Layer 3 of a small transformer language model trained on English Wikipedia (8 layers, counted from 0, width 128).
Take only the direct path to the model's output, skipping the later layers: a vector added to the residual stream pushes a token's score in proportion to its dot product with that token's output vector.

Output vectors of the tokens that the questions are about. A number n stands for (n - 500) times 0.015.
"ilt": 470 499 480 541 505 493 514 493 532 503 485 481 496 529 487 537 499 470 503 519 489 487 476 493 506 507 483 521 479 485 506 468 481 487 487 518 535 539 504 491 455 518 475 522 497 494 519 485 523 477 476 519 520 482 491 483 529 491 523 498 510 508 493 515 496 491 528 525 528 462 472 511 500 511 543 515 469 514 486 474 523 527 548 511 480 476 477 508 499 515 447 489 525 471 524 518 517 492 509 477 480 512 482 504 524 514 503 493 474 508 487 484 501 511 484 491 518 553 481 459 501 511 541 521 531 491 494 474
"ts": 510 492 503 509 468 516 502 452 496 524 523 525 506 490 468 510 520 483 493 506 470 493 477 489 530 521 501 518 476 509 469 495 484 497 512 476 503 478 506 481 477 484 509 463 468 505 514 485 517 520 479 496 475 511 512 480 517 495 541 459 491 523 491 510 543 481 480 480 546 488 506 483 502 524 535 475 503 451 486 516 543 512 475 490 496 478 518 513 508 555 472 494 529 521 518 518 485 500 538 487 432 515 496 511 522 481 507 494 506 540 524 519 474 538 485 494 501 517 469 516 533 488 475 483 540 474 492 515
"end": 519 481 481 486 498 491 490 483 516 507 514 523 495 512 503 478 497 476 495 498 514 525 517 471 497 493 497 502 486 509 507 482 471 540 530 474 514 506 507 514 499 489 479 498 485 471 490 476 497 481 477 496 523 502 524 515 536 491 476 506 495 525 506 511 520 495 491 504 485 480 519 522 523 499 496 490 489 501 519 450 503 489 523 472 483 530 473 518 507 510 467 490 519 512 528 533 525 504 484 475 481 498 470 528 522 509 504 505 499 524 513 503 488 491 512 504 488 528 490 515 508 503 541 492 526 493 514 487
"day": 512 498 447 485 480 471 517 491 506 575 482 479 484 533 485 501 463 495 505 472 483 509 512 464 537 548 478 533 457 530 524 484 510 561 566 474 535 496 465 501 514 474 473 472 496 489 504 499 462 484 469 484 475 526 500 488 545 525 540 483 476 519 502 509 552 502 546 508 510 486 501 493 476 488 524 514 466 477 497 472 546 560 532 463 455 499 513 481 528 488 468 518 534 467 521 514 482 524 529 484 465 523 510 494 518 558 529 503 510 492 517 491 557 532 544 500 494 506 505 507 535 475 537 488 531 495 472 499
"ort": 494 500 502 473 495 487 487 496 498 509 507 495 467 487 464 517 497 507 472 530 530 534 535 512 515 501 521 505 510 504 482 495 464 510 511 491 524 543 501 517 502 524 501 488 493 486 512 494 505 479 457 465 536 474 513 455 500 487 488 463 481 482 495 502 514 528 507 511 519 470 492 512 510 534 534 486 485 473 509 489 505 503 515 485 486 463 505 500 495 524 448 504 485 479 556 523 513 506 517 480 496 477 535 514 490 491 501 495 510 514 466 514 515 533 516 510 495 520 491 506 496 481 515 520 513 475 491 501
" be": 505 500 479 515 510 487 490 476 492 522 519 518 496 487 486 512 502 495 509 492 503 489 498 514 509 511 489 534 492 510 520 491 499 510 491 495 508 483 469 521 504 482 485 491 491 515 495 509 482 509 484 489 519 483 494 503 538 487 497 500 517 498 484 493 525 505 483 478 506 497 513 482 489 526 523 485 493 510 515 486 501 517 537 489 492 505 488 495 492 492 499 504 511 491 513 513 494 501 514 509 502 508 495 496 513 524 498 496 492 491 495 533 513 521 507 499 489 512 483 496 504 501 520 498 499 501 495 498
"ill": 499 496 486 502 521 493 496 494 546 516 498 544 504 477 484 512 518 460 480 517 491 510 487 519 504 496 488 501 486 494 546 467 469 523 515 473 461 519 468 514 495 519 506 494 513 490 542 511 507 482 502 488 490 470 489 492 496 474 460 497 514 515 488 499 503 523 528 472 478 491 515 499 499 491 501 476 509 505 479 473 531 500 524 512 489 506 499 497 523 494 465 487 500 501 511 517 489 485 502 486 489 511 509 515 500 519 499 503 500 485 467 537 504 523 490 520 494 517 513 502 499 520 509 500 551 499 491 492
"ior": 495 508 506 482 490 503 473 512 501 514 528 523 520 513 459 484 503 496 515 504 491 495 476 509 531 464 474 515 500 535 503 474 495 473 547 504 521 510 466 525 486 527 493 497 522 483 483 466 501 462 480 483 491 491 459 509 516 535 546 495 509 514 479 500 510 520 491 470 526 510 510 490 505 494 528 529 487 509 475 447 502 526 530 499 499 497 496 484 551 524 449 510 508 481 529 548 478 464 525 515 487 508 440 495 471 492 520 475 510 557 508 493 491 503 513 498 489 525 466 499 501 500 507 504 512 499 483 487
"app": 469 472 479 494 510 524 479 522 529 516 515 500 519 497 510 510 493 494 481 489 480 490 506 526 512 521 535 514 475 523 496 492 477 503 480 476 530 489 490 495 478 479 492 516 511 479 508 499 503 490 463 475 510 494 513 469 518 487 487 502 509 491 470 510 528 493 523 507 488 491 497 483 492 487 511 498 496 518 492 469 499 523 525 483 507 514 500 478 519 516 450 510 497 489 492 495 494 493 497 474 487 496 478 534 506 526 499 496 477 498 500 522 510 512 544 506 511 517 453 510 506 509 530 507 524 482 494 477
"ually": 501 485 487 491 532 489 497 477 555 482 531 536 520 501 494 530 521 479 520 460 469 549 514 476 516 497 517 546 528 518 501 490 488 528 489 466 474 524 502 532 484 458 478 475 512 465 517 468 520 473 458 456 519 497 497 464 560 495 539 501 484 502 478 539 486 494 513 458 497 512 480 524 510 490 535 499 498 494 460 493 487 523 538 515 487 463 491 509 475 509 457 521 516 498 499 518 488 496 557 497 507 545 474 533 509 496 503 480 502 498 504 477 567 514 507 503 504 539 490 491 543 543 550 493 538 464 512 475
"ublic": 498 484 470 499 514 483 505 498 503 519 537 537 514 524 497 502 490 492 474 476 508 484 514 508 498 487 477 531 502 531 468 469 494 493 511 507 530 520 463 552 491 471 495 482 520 469 488 477 526 524 495 497 528 473 550 455 535 487 499 455 521 490 493 499 542 518 501 516 515 473 492 511 530 496 528 499 486 486 479 515 504 488 491 487 463 477 513 464 511 517 445 472 506 537 504 509 467 517 517 515 532 530 488 527 501 476 523 505 503 542 501 506 529 520 518 512 529 542 491 501 503 498 487 505 537 453 484 500
"es.": 514 516 460 502 527 504 462 508 497 518 521 562 508 477 477 542 515 500 517 470 476 514 527 481 468 543 481 525 507 489 495 476 490 539 519 502 505 465 496 534 518 504 500 512 474 470 519 490 493 484 524 507 530 507 484 520 540 466 515 511 511 500 470 521 510 485 505 508 503 477 526 485 520 514 502 502 503 481 510 512 535 513 528 493 520 492 470 476 537 548 461 497 565 510 482 492 470 478 510 495 477 503 465 505 528 507 517 505 479 510 521 505 493 542 504 487 510 519 480 464 515 467 476 517 523 498 468 524
"|---": 434 454 406 598 614 503 318 390 530 591 581 594 477 547 233 744 519 375 495 382 486 539 531 553 480 514 346 913 393 528 549 432 522 470 564 399 557 588 307 638 518 368 443 391 511 408 434 447 576 393 373 408 531 576 444 396 715 511 615 422 474 568 373 625 769 667 503 446 655 434 484 486 540 600 723 561 298 495 448 348 648 591 562 376 382 419 497 383 533 639 39 427 656 451 682 586 371 536 672 351 326 531 287 586 626 611 607 500 542 500 497 508 538 699 564 459 483 636 370 330 676 600 567 526 842 296 221 429
"ug": 483 487 502 496 510 495 511 486 515 493 489 508 489 474 493 537 521 498 514 498 494 524 524 488 510 498 492 502 511 499 517 492 500 518 511 509 523 497 496 513 487 492 497 503 532 498 517 470 505 469 498 473 514 492 517 489 530 493 486 495 524 544 502 482 537 512 507 501 492 512 486 513 515 498 535 476 488 477 479 477 548 472 512 494 487 501 511 486 529 498 450 525 529 476 503 497 495 528 513 507 477 472 515 519 541 479 507 520 519 507 488 512 528 522 520 508 480 494 489 499 489 505 516 491 503 484 506 498
"ices": 503 533 495 502 526 467 490 467 497 499 522 523 494 486 475 555 488 467 521 490 522 483 512 507 498 502 472 531 478 516 475 463 504 515 530 501 514 492 470 511 470 518 514 484 469 483 503 498 484 456 478 507 521 504 507 473 523 470 519 485 519 485 504 514 499 478 472 484 518 478 494 485 485 495 516 516 494 472 484 478 519 483 516 475 496 497 493 505 496 533 450 532 497 505 490 515 511 520 491 490 494 535 477 499 560 507 546 491 512 518 472 513 492 538 538 509 509 512 525 503 515 523 524 501 547 480 480 481
"ic": 477 524 494 509 519 468 493 501 487 498 517 530 509 506 489 549 476 476 514 516 520 485 517 506 509 493 510 501 519 512 486 487 467 510 557 509 508 516 477 477 515 509 494 492 483 482 497 501 489 461 486 466 511 508 477 512 517 493 494 496 514 501 477 509 491 529 484 484 526 495 526 510 508 499 505 523 515 497 491 501 493 481 524 482 491 512 502 508 521 501 476 518 477 524 495 503 497 510 518 521 510 502 475 511 539 503 506 521 497 534 470 523 508 506 522 521 472 490 517 491 500 503 523 523 532 506 500 493
"ine": 482 518 501 494 515 482 488 513 508 534 519 486 517 531 483 522 551 475 491 491 479 502 513 504 507 503 513 501 465 493 511 464 509 487 516 512 518 520 465 514 521 524 493 495 493 473 509 518 470 504 474 500 512 484 499 469 491 501 517 466 519 480 482 479 508 518 476 468 498 497 498 519 490 528 499 511 501 515 517 485 510 502 514 500 466 479 479 483 487 542 464 497 492 498 505 508 479 496 495 507 501 518 487 519 503 534 517 500 476 503 513 505 490 531 503 536 487 502 500 526 490 535 524 507 510 498 485 480
"use": 483 505 474 461 475 501 492 483 499 496 524 522 483 517 485 537 522 461 497 499 520 515 498 483 504 474 506 517 483 533 511 463 495 504 494 494 501 554 476 482 491 469 524 517 519 501 514 475 520 482 494 505 525 473 497 485 485 493 498 472 521 510 480 506 522 533 492 505 463 486 511 543 525 520 495 500 494 519 505 481 526 515 530 471 466 466 482 502 494 511 449 505 508 486 511 510 463 488 537 498 467 483 467 521 542 530 516 510 526 504 516 519 495 498 515 516 504 533 523 495 518 485 518 506 533 472 499 506

Each question shows what one neuron of this layer's MLP adds at an activation of 1. A number n stands for (n - 500) times 0.0014.

n399: 447 421 217 478 507 674 254 566 556 670 718 304 497 596 663 507 510 514 528 469 654 635 557 362 652 586 578 402 484 597 314 617 567 459 595 337 606 524 284 419 565 691 652 809 445 361 565 623 392 362 613 395 313 619 466 441 476 557 644 547 543 745 678 687 685 454 602 486 474 442 386 422 680 585 589 589 573 605 454 403 575 448 464 362 277 595 401 479 590 443 579 510 374 517 470 323 417 313 374 366 404 500 658 568 513 328 459 367 403 496 497 656 650 448 540 432 496 534 352 542 626 577 637 357 341 402 485 627
Which three tokens does it push up most, strongest first? "day", "app", "|---"

n405: 536 595 415 619 528 441 377 660 488 354 444 416 389 626 555 672 446 506 446 485 338 538 310 564 503 385 552 574 584 265 485 471 458 488 600 671 377 566 390 524 550 523 385 423 726 604 564 590 399 634 600 404 423 475 419 503 518 445 731 500 534 526 532 561 523 655 380 590 557 491 458 303 415 528 583 515 296 489 740 506 635 592 534 676 305 485 531 426 729 427 621 429 500 473 321 444 543 497 428 476 619 635 487 509 529 647 633 471 604 541 582 387 547 372 486 453 424 476 588 536 717 374 470 541 371 334 474 407
Which of these tokens does it push down most? "end"

n191: 561 746 521 559 476 398 610 373 462 478 266 570 527 415 482 663 410 445 555 503 534 654 580 588 522 309 391 674 446 580 614 528 506 613 573 668 559 567 473 442 628 568 662 582 523 632 562 560 457 398 512 540 448 675 712 434 523 529 564 458 669 472 397 547 508 547 489 592 373 480 483 331 386 750 400 486 518 463 561 586 353 489 526 585 597 523 421 509 420 524 551 440 395 545 583 542 580 589 337 520 426 550 308 642 674 473 531 549 426 641 419 518 424 431 547 528 375 608 536 575 534 582 480 449 399 469 768 650
Pushed up most: "ices"

n385: 320 442 634 666 543 575 596 522 671 467 449 504 607 663 558 445 629 655 451 601 433 579 426 370 615 500 628 590 367 275 437 543 395 518 466 392 139 330 393 511 548 555 594 645 489 527 574 374 485 559 641 508 324 436 482 526 496 562 560 511 585 728 711 561 485 382 507 560 583 507 504 580 603 321 369 426 370 314 504 444 626 414 373 764 361 477 246 586 436 773 464 653 728 519 335 441 482 605 671 329 289 651 648 609 384 561 340 332 380 909 528 296 429 642 313 596 349 637 390 701 323 528 416 559 272 402 536 424
Pushed up most: "ts"

n416: 503 639 571 458 431 327 476 637 526 457 418 455 567 329 534 424 388 520 494 466 597 524 454 437 417 614 593 497 521 578 403 462 449 660 292 556 627 463 562 266 569 426 614 580 645 569 302 479 654 535 435 477 480 560 549 497 340 618 592 411 508 552 508 580 550 560 608 621 559 605 578 403 443 652 486 367 412 474 574 486 489 520 351 460 628 409 291 584 628 638 423 415 537 608 518 518 530 547 446 458 583 457 563 526 602 599 563 625 508 503 582 683 423 385 438 395 482 456 595 622 638 453 477 630 625 436 425 259
Which of these tokens does it push down most? "ually"

n138: 559 378 444 402 584 418 391 544 445 485 696 420 546 661 469 602 549 448 427 576 503 599 388 522 445 446 476 418 523 603 419 430 667 435 577 396 559 573 398 266 617 384 573 482 569 612 634 690 621 535 601 609 485 413 588 585 312 633 381 553 443 415 491 636 592 405 661 695 468 638 379 451 537 291 522 704 602 727 565 407 575 491 500 472 579 414 451 373 382 568 431 457 479 497 549 282 459 394 488 515 385 322 384 469 491 598 313 436 488 490 503 441 494 346 604 503 391 413 503 616 293 558 362 521 582 616 678 320
Which three tokens does it push up most, strongest first? "use", "app", "ine"

n466: 385 370 351 584 497 463 462 519 618 459 439 360 349 449 394 599 420 454 669 474 327 544 694 474 667 413 588 511 664 545 397 494 734 554 649 627 525 500 404 342 587 554 510 542 381 500 649 493 341 402 541 471 461 427 506 441 506 440 452 516 549 356 230 559 557 609 577 634 637 455 351 592 378 565 340 545 452 604 447 523 277 616 616 569 662 477 466 442 400 586 492 583 369 458 497 348 282 242 480 452 457 510 538 242 484 497 462 610 578 458 384 507 428 309 646 548 558 270 555 752 524 527 339 423 596 299 410 426
Which of these tokens does it push down most? "end"

n319: 716 449 663 481 452 544 470 738 392 514 563 470 557 664 449 459 564 489 511 571 336 418 595 659 659 623 438 515 464 479 500 377 374 583 478 286 517 464 234 778 525 444 482 549 415 369 563 537 581 600 778 635 436 424 658 521 411 667 594 613 638 377 874 644 385 518 437 496 388 472 369 684 568 436 591 539 139 497 561 532 472 352 598 641 269 651 703 465 606 515 407 601 575 577 515 297 548 426 521 433 583 332 252 218 554 446 530 504 666 496 540 486 421 376 531 619 440 615 563 557 394 418 489 280 500 481 443 458
Which two tokens does it push up most, strongest first? "ublic", "ior"

n153: 520 691 500 443 653 907 188 513 530 487 514 690 472 526 399 413 459 616 305 279 441 587 606 439 469 667 542 375 485 549 408 805 333 675 392 402 380 440 633 439 523 549 431 595 493 503 419 583 332 531 628 570 530 684 349 417 460 402 479 481 359 450 535 571 507 487 386 543 448 670 500 379 638 489 608 572 691 470 574 431 601 372 635 500 532 580 607 619 523 371 595 434 550 493 401 600 481 349 430 477 476 592 447 466 506 400 426 704 480 493 329 287 563 665 547 412 360 458 506 343 546 612 456 542 415 356 748 521
Pushed up most: "es."

n221: 444 497 587 500 271 483 580 534 354 478 497 377 540 761 764 514 348 546 549 350 387 503 392 503 615 367 487 344 512 409 558 491 267 336 367 340 558 250 510 736 513 606 667 419 575 570 554 514 444 435 685 490 347 455 567 457 323 396 521 468 674 461 456 693 477 573 420 428 624 529 396 497 387 573 466 390 455 608 533 370 265 594 393 377 525 447 516 595 568 768 313 506 589 497 563 411 286 409 427 445 614 365 542 642 403 565 608 361 461 646 651 503 479 379 384 500 528 571 491 602 374 569 546 600 659 457 461 362
Which two tokens does it push up most, strongest first? "ior", "ine"

n1: 483 510 724 568 651 413 525 455 503 500 656 431 532 569 354 291 494 567 384 513 425 591 442 524 620 444 532 536 475 540 484 382 400 330 392 487 552 326 366 700 437 595 517 474 785 606 282 343 447 562 615 647 686 379 503 613 547 476 521 645 500 644 287 679 300 402 484 650 489 359 420 287 760 525 514 401 479 485 517 209 523 321 384 483 453 588 322 520 606 398 587 557 433 336 286 517 551 480 591 622 520 634 376 606 305 443 443 617 543 642 440 503 532 626 640 562 338 572 391 416 571 472 493 497 554 703 511 488
Pushed up most: "ior"

n68: 440 578 698 340 546 449 434 576 496 676 598 480 507 684 415 620 493 597 469 649 480 613 621 500 599 572 611 556 409 483 455 670 407 507 620 629 154 441 679 732 606 391 471 438 600 447 683 500 472 536 471 549 503 393 621 931 389 596 401 610 464 485 507 416 425 275 490 389 540 401 538 282 430 614 610 640 594 573 384 400 377 517 415 299 538 405 480 310 403 663 430 346 290 521 660 511 510 435 507 267 429 557 709 568 164 530 489 471 448 459 539 511 485 555 526 391 364 442 448 420 507 544 426 612 411 353 645 529
Which two tokens does it push up most, strongest first? "ort", "ine"

n122: 396 541 566 580 382 429 477 757 481 441 597 564 403 895 440 636 474 475 645 383 637 588 401 358 556 573 614 520 494 435 500 458 420 470 450 710 427 488 464 632 369 612 372 448 260 415 603 490 580 500 468 639 506 500 449 646 651 604 428 563 553 510 628 616 473 494 433 578 471 457 423 597 572 346 468 747 325 429 594 657 473 334 705 613 423 503 412 500 396 478 500 576 450 552 497 423 461 475 506 268 538 322 428 481 625 462 454 451 420 533 619 421 555 469 497 421 647 430 462 488 566 484 559 454 417 419 655 297
Pushed up most: "ilt"

n260: 631 521 590 456 426 258 547 389 459 487 397 535 452 533 549 332 322 346 398 636 446 475 314 444 607 463 546 647 424 537 463 441 416 573 666 660 407 445 317 341 412 240 404 332 236 483 747 788 534 599 536 657 565 347 546 650 493 486 590 631 687 729 454 389 349 500 560 534 425 500 493 552 524 514 587 621 397 481 448 290 500 652 413 524 345 393 652 323 490 500 403 587 380 513 474 224 549 652 517 685 430 661 345 546 549 351 500 565 534 540 465 497 529 625 480 426 291 446 412 455 391 299 507 400 298 470 493 379
Pushed up most: "day"

n380: 365 388 399 441 595 607 446 670 407 615 543 535 630 507 552 343 594 599 452 330 587 281 426 403 484 578 358 445 433 823 581 638 588 500 427 608 651 500 392 493 453 671 415 699 398 559 584 582 667 415 707 568 497 332 566 637 497 598 435 573 500 574 675 507 503 566 453 627 478 362 452 545 590 215 385 584 335 419 621 469 470 364 497 372 507 510 396 347 371 357 378 364 455 224 712 443 611 615 372 514 671 380 388 535 608 675 656 406 330 616 474 497 493 405 360 574 583 564 461 290 544 529 617 728 592 478 387 597
Which of these tokens does it push down most? "ts"

n283: 407 710 429 356 555 651 435 441 489 428 718 530 510 555 560 587 551 519 580 324 445 593 359 489 500 598 471 457 513 332 396 500 457 558 383 523 492 481 508 527 508 513 692 662 431 503 484 522 412 455 615 355 422 428 341 594 508 503 361 516 581 468 599 454 405 394 545 559 562 466 503 557 563 463 360 346 424 456 465 593 711 476 538 576 599 470 520 380 535 536 596 482 421 781 529 397 521 521 570 516 492 503 469 406 629 431 514 540 372 389 401 486 624 668 597 489 480 508 510 532 503 494 340 705 525 445 618 385
Pushed up most: "es."

n174: 448 494 541 635 550 446 518 415 506 665 372 425 492 658 517 467 413 787 383 369 506 494 518 593 475 639 583 519 479 318 633 621 485 769 596 363 514 448 497 381 381 391 622 466 304 497 480 345 460 467 581 575 300 366 489 577 477 433 464 384 530 410 500 523 542 636 567 503 367 525 292 480 358 591 289 531 581 508 535 423 553 460 573 605 559 616 516 651 548 696 476 554 598 545 494 464 503 443 529 525 436 332 291 527 426 590 442 521 469 491 511 693 437 437 549 506 491 463 470 356 396 512 543 590 685 568 604 505
Which of these tokens does it push down most? "ublic"

n413: 464 427 319 657 410 547 531 630 366 466 243 384 346 341 520 612 623 493 474 300 484 446 370 576 512 446 754 426 600 400 612 407 483 522 457 596 405 497 599 414 410 567 604 378 580 414 348 520 361 588 378 403 477 497 447 646 620 404 466 572 479 496 484 342 497 493 767 724 647 388 471 467 546 455 450 449 510 432 618 445 446 468 540 628 331 503 226 649 329 411 423 411 418 442 670 547 438 426 569 385 593 513 517 356 416 522 528 517 758 428 607 338 483 368 395 430 455 634 627 666 417 401 562 548 509 458 264 633
Pushed up most: "ilt"

n397: 333 629 547 443 449 624 577 465 530 468 706 389 600 562 567 441 475 397 388 388 490 413 514 561 453 660 494 429 555 553 549 348 702 597 275 513 671 434 312 383 513 700 390 624 487 581 539 651 316 490 538 593 661 634 442 447 606 513 570 424 697 346 650 393 471 584 617 599 211 520 480 610 413 472 598 621 662 473 530 634 442 530 342 466 142 567 428 401 280 534 661 494 410 373 493 479 570 559 543 272 476 500 385 507 415 500 416 385 490 374 584 547 424 457 635 695 322 448 383 361 556 636 423 584 309 324 571 581
Pushed up most: "ine"

n479: 324 656 358 457 353 605 326 523 448 637 665 477 503 542 506 605 457 369 482 621 569 535 491 391 601 656 665 493 636 448 654 605 372 399 611 500 566 644 465 429 431 533 516 722 636 472 482 411 561 529 586 494 470 549 497 668 372 699 532 438 609 507 585 565 536 611 449 537 599 278 354 491 525 606 410 482 545 503 593 482 527 485 643 553 437 482 596 388 427 559 569 419 475 854 477 582 401 415 537 410 705 412 439 444 482 523 439 494 721 581 617 643 583 539 485 524 455 680 503 500 636 375 312 294 516 573 507 547
Pushed up most: "use"

n170: 395 563 434 434 616 436 589 463 533 764 392 576 525 630 539 486 558 344 590 352 484 405 530 671 463 449 525 409 614 490 548 426 590 465 497 432 402 545 633 497 484 516 510 398 455 573 506 301 713 554 412 581 716 455 500 691 539 391 510 578 414 343 288 474 678 484 681 646 469 650 629 376 569 452 589 462 426 618 510 500 487 400 467 497 574 761 282 503 384 417 385 491 582 487 317 476 661 696 464 369 394 533 610 613 488 341 521 565 452 417 759 467 241 413 383 529 538 484 322 685 548 578 562 319 548 658 507 423
Which of these tokens does it push down most? "ort"

n30: 531 519 577 658 457 319 747 432 290 363 378 564 379 400 515 520 511 564 402 695 311 441 372 677 543 731 347 626 479 620 560 486 532 400 274 439 459 606 432 446 399 301 430 537 668 515 423 382 312 779 449 560 560 408 398 342 293 523 424 395 643 178 434 634 430 565 474 489 361 671 737 626 553 141 554 366 689 603 527 388 715 522 619 423 570 553 586 406 567 535 473 347 504 645 157 684 496 623 549 582 588 426 576 419 392 414 560 556 470 648 489 746 667 590 705 485 655 685 487 530 640 492 550 685 581 328 367 534
Which of these tokens does it push down most? "end"

n286: 390 605 585 493 337 503 487 613 340 539 571 451 594 409 569 529 571 693 661 469 537 503 554 311 473 506 449 483 561 506 451 545 507 442 484 544 694 494 673 503 665 682 519 479 408 570 567 587 435 700 519 599 367 602 299 376 323 649 408 518 459 383 503 513 558 365 409 236 559 540 469 610 387 536 671 445 640 469 399 638 570 426 598 494 298 478 577 364 386 563 452 632 469 430 291 419 476 485 394 586 655 379 621 554 408 682 733 474 491 404 404 459 441 278 467 500 389 527 508 378 302 526 547 549 513 385 689 373
Pushed up most: "ine"

n365: 442 500 405 500 618 592 548 535 371 340 453 517 586 432 478 570 517 488 337 437 357 538 410 346 437 434 512 578 562 250 512 497 523 441 328 442 379 421 261 454 557 527 557 455 554 534 627 579 642 683 371 452 379 519 521 564 542 481 494 299 606 533 491 439 568 687 360 524 526 506 590 433 356 417 550 620 437 497 408 431 485 584 314 592 454 442 535 545 482 757 590 365 445 604 364 522 584 602 311 476 633 544 468 553 340 293 458 587 590 600 531 281 618 286 627 464 503 625 562 375 445 433 604 663 248 480 581 492
Pushed up most: "ublic"

n96: 358 554 632 323 345 423 581 553 390 591 555 713 457 534 511 544 317 560 322 643 428 716 500 400 480 583 575 621 565 678 483 413 436 514 568 493 527 349 541 259 497 647 613 610 615 543 421 620 479 438 832 398 392 548 520 335 206 618 393 439 536 542 520 649 284 447 315 563 658 448 437 596 589 548 715 462 511 478 585 472 486 629 654 596 576 557 670 660 531 439 271 447 366 724 560 464 584 601 595 697 414 705 548 363 513 314 507 715 392 485 497 486 596 542 460 462 441 476 556 352 318 522 443 304 533 337 268 334
Pushed up most: "ic"

n425: 617 513 633 716 468 527 506 510 389 578 500 603 498 623 385 544 463 558 458 479 413 514 513 585 542 616 667 523 593 575 523 585 545 692 614 460 400 251 450 614 549 482 473 438 412 439 428 443 539 538 505 325 589 425 546 476 419 551 564 492 493 593 616 588 544 354 546 602 404 351 500 503 423 644 487 598 459 486 487 438 574 534 505 497 659 643 495 659 643 468 441 512 582 577 486 467 633 555 379 516 460 527 503 602 432 515 586 605 555 442 453 537 365 263 507 449 365 595 495 629 536 442 492 426 722 617 413 407
Which of these tokens does it push down most? "use"

n290: 454 319 613 230 325 415 597 469 424 494 541 561 475 590 500 349 311 690 663 601 526 538 604 533 522 494 627 564 497 503 481 544 416 586 633 513 561 493 424 407 387 490 425 355 555 580 452 346 223 541 435 621 415 580 342 241 405 510 403 437 664 620 418 752 423 523 648 451 428 555 624 440 553 528 584 303 497 449 633 620 590 610 550 473 649 470 419 611 445 590 492 550 569 452 322 391 359 552 474 655 567 406 569 412 509 336 323 476 558 510 531 330 314 526 619 268 348 490 494 253 538 607 497 413 570 557 217 425
Which two tokens does it push up most, strongest first? "day", "ts"

n98: 407 500 630 392 337 587 633 388 551 353 378 448 455 344 457 439 548 517 639 586 421 523 663 560 542 574 373 410 445 519 445 268 326 484 415 524 519 455 576 483 459 505 381 426 450 551 315 445 456 364 297 508 469 660 446 478 439 423 500 597 587 304 460 390 678 686 585 497 479 437 481 641 469 597 446 450 547 442 517 647 492 370 494 373 524 475 590 558 326 480 580 508 657 525 601 541 409 315 461 489 466 526 500 523 377 452 462 447 362 533 450 438 632 586 622 607 415 369 418 326 500 500 649 443 429 500 586 536
Which two tokens does it push up most, strongest first? "ort", "ug"

n24: 278 493 653 461 456 418 333 555 631 700 148 699 554 528 646 399 442 622 572 550 384 413 482 347 445 564 469 399 470 425 447 593 631 314 693 377 472 554 500 445 330 658 500 312 393 386 563 597 543 470 627 518 421 710 236 493 435 386 606 334 297 256 503 434 532 275 581 608 587 610 461 609 220 580 654 465 489 327 475 518 525 650 331 354 819 511 422 486 532 804 389 510 482 369 561 507 500 507 587 532 504 397 633 382 469 425 413 416 586 447 487 368 277 511 449 253 583 539 389 413 557 345 395 556 601 364 523 500
Which two tokens does it push up most, strongest first? "ts", "|---"

n111: 374 522 656 485 522 137 327 466 590 538 430 620 557 626 525 541 564 340 387 546 406 534 420 627 493 609 490 577 450 712 525 442 664 430 648 626 437 578 579 435 338 462 614 686 405 616 479 604 461 333 430 561 500 534 466 308 280 362 541 435 473 512 617 403 549 399 594 564 560 475 557 705 385 233 558 482 426 691 298 645 319 496 692 717 496 335 639 298 426 551 411 651 274 395 820 337 357 581 486 609 420 419 636 515 408 537 372 572 673 523 436 489 504 380 486 552 523 420 308 589 542 642 575 678 500 685 341 331
Pushed up most: "|---"

n263: 386 381 567 536 589 476 339 661 393 402 624 441 676 539 544 569 393 553 424 615 523 549 537 470 638 536 420 429 543 411 471 268 290 471 665 383 506 683 374 315 543 344 606 520 418 429 448 479 464 486 462 447 662 387 250 368 345 378 482 714 462 543 369 497 575 322 494 480 601 529 464 624 584 507 429 412 524 367 550 533 438 582 534 500 281 791 528 642 454 608 543 462 373 614 511 493 513 431 700 461 493 643 735 459 582 622 416 630 293 219 372 443 514 339 396 344 538 637 377 480 518 434 507 565 411 565 398 285
Pushed up most: "ic"

n17: 390 366 541 211 698 561 624 544 450 634 639 523 644 302 658 555 474 354 565 574 479 536 427 566 647 405 527 477 509 441 497 402 703 291 349 497 542 404 582 368 671 500 484 784 460 449 676 584 568 558 590 525 559 533 404 599 593 475 539 410 453 289 763 484 482 180 597 522 432 567 420 450 422 454 449 509 552 571 440 460 464 432 487 365 574 431 544 515 429 541 400 600 666 595 686 461 429 528 547 396 421 408 493 592 503 412 467 421 574 352 564 576 559 485 470 442 601 454 456 469 536 471 625 470 692 308 622 670
Pushed up most: "app"

n236: 610 554 525 370 389 384 775 479 516 726 445 500 353 491 421 481 556 453 420 475 454 438 430 598 418 686 578 560 376 448 295 580 360 461 506 444 473 522 510 506 711 597 580 582 371 361 594 468 441 448 548 361 781 395 341 491 478 554 651 646 488 420 482 425 418 406 530 537 764 576 438 447 434 350 491 570 672 407 660 604 670 558 513 547 490 453 529 315 442 380 463 462 522 552 470 587 364 316 475 521 607 583 379 551 420 336 664 510 571 437 535 267 621 577 538 317 549 567 467 500 523 631 572 649 587 463 685 559
Which of these tokens does it push down most? "ug"

n223: 691 383 372 508 409 596 500 694 563 259 542 472 469 522 455 647 567 422 460 673 515 589 473 632 511 227 371 504 497 577 438 351 643 334 717 574 287 563 644 444 478 619 542 336 423 300 460 396 526 485 592 670 493 496 496 688 408 406 523 393 395 328 700 324 446 496 344 371 578 493 640 507 590 473 655 358 515 490 646 456 507 463 696 747 524 448 511 518 636 383 601 315 444 333 567 435 341 526 723 540 541 675 320 185 405 752 383 711 753 425 500 380 597 423 380 409 449 573 421 593 736 722 616 612 490 632 327 402
Which of these tokens does it push down most? "app"

n40: 494 629 428 398 690 452 331 518 543 715 439 388 270 397 484 529 584 405 436 524 609 387 380 481 404 552 438 361 526 512 549 450 368 425 494 559 524 451 610 307 552 602 481 636 457 525 410 465 433 430 414 611 521 395 497 697 601 528 581 556 451 566 627 425 491 376 509 534 655 506 543 771 441 312 447 473 497 248 326 665 404 412 371 447 527 441 555 699 424 547 346 744 454 494 576 474 638 601 426 439 372 408 451 563 459 407 594 575 588 402 396 722 361 460 538 485 545 618 612 481 624 477 624 572 657 490 487 349
Pushed up most: "ices"

n317: 430 672 533 418 463 561 250 580 448 339 606 336 476 439 641 313 545 420 522 609 486 431 354 485 327 665 581 524 419 554 450 594 555 311 478 639 233 416 573 507 561 450 330 532 435 362 372 405 500 420 500 413 511 585 556 639 485 414 400 363 455 626 482 415 425 264 625 387 304 461 544 334 319 527 481 568 534 606 552 482 539 637 322 304 532 254 517 685 605 362 383 548 287 385 371 424 591 659 449 410 232 609 338 665 458 641 349 261 377 241 555 470 354 569 437 743 412 453 561 251 376 753 448 693 476 401 391 370
Which two tokens does it push up most, strongest first? "app", "ine"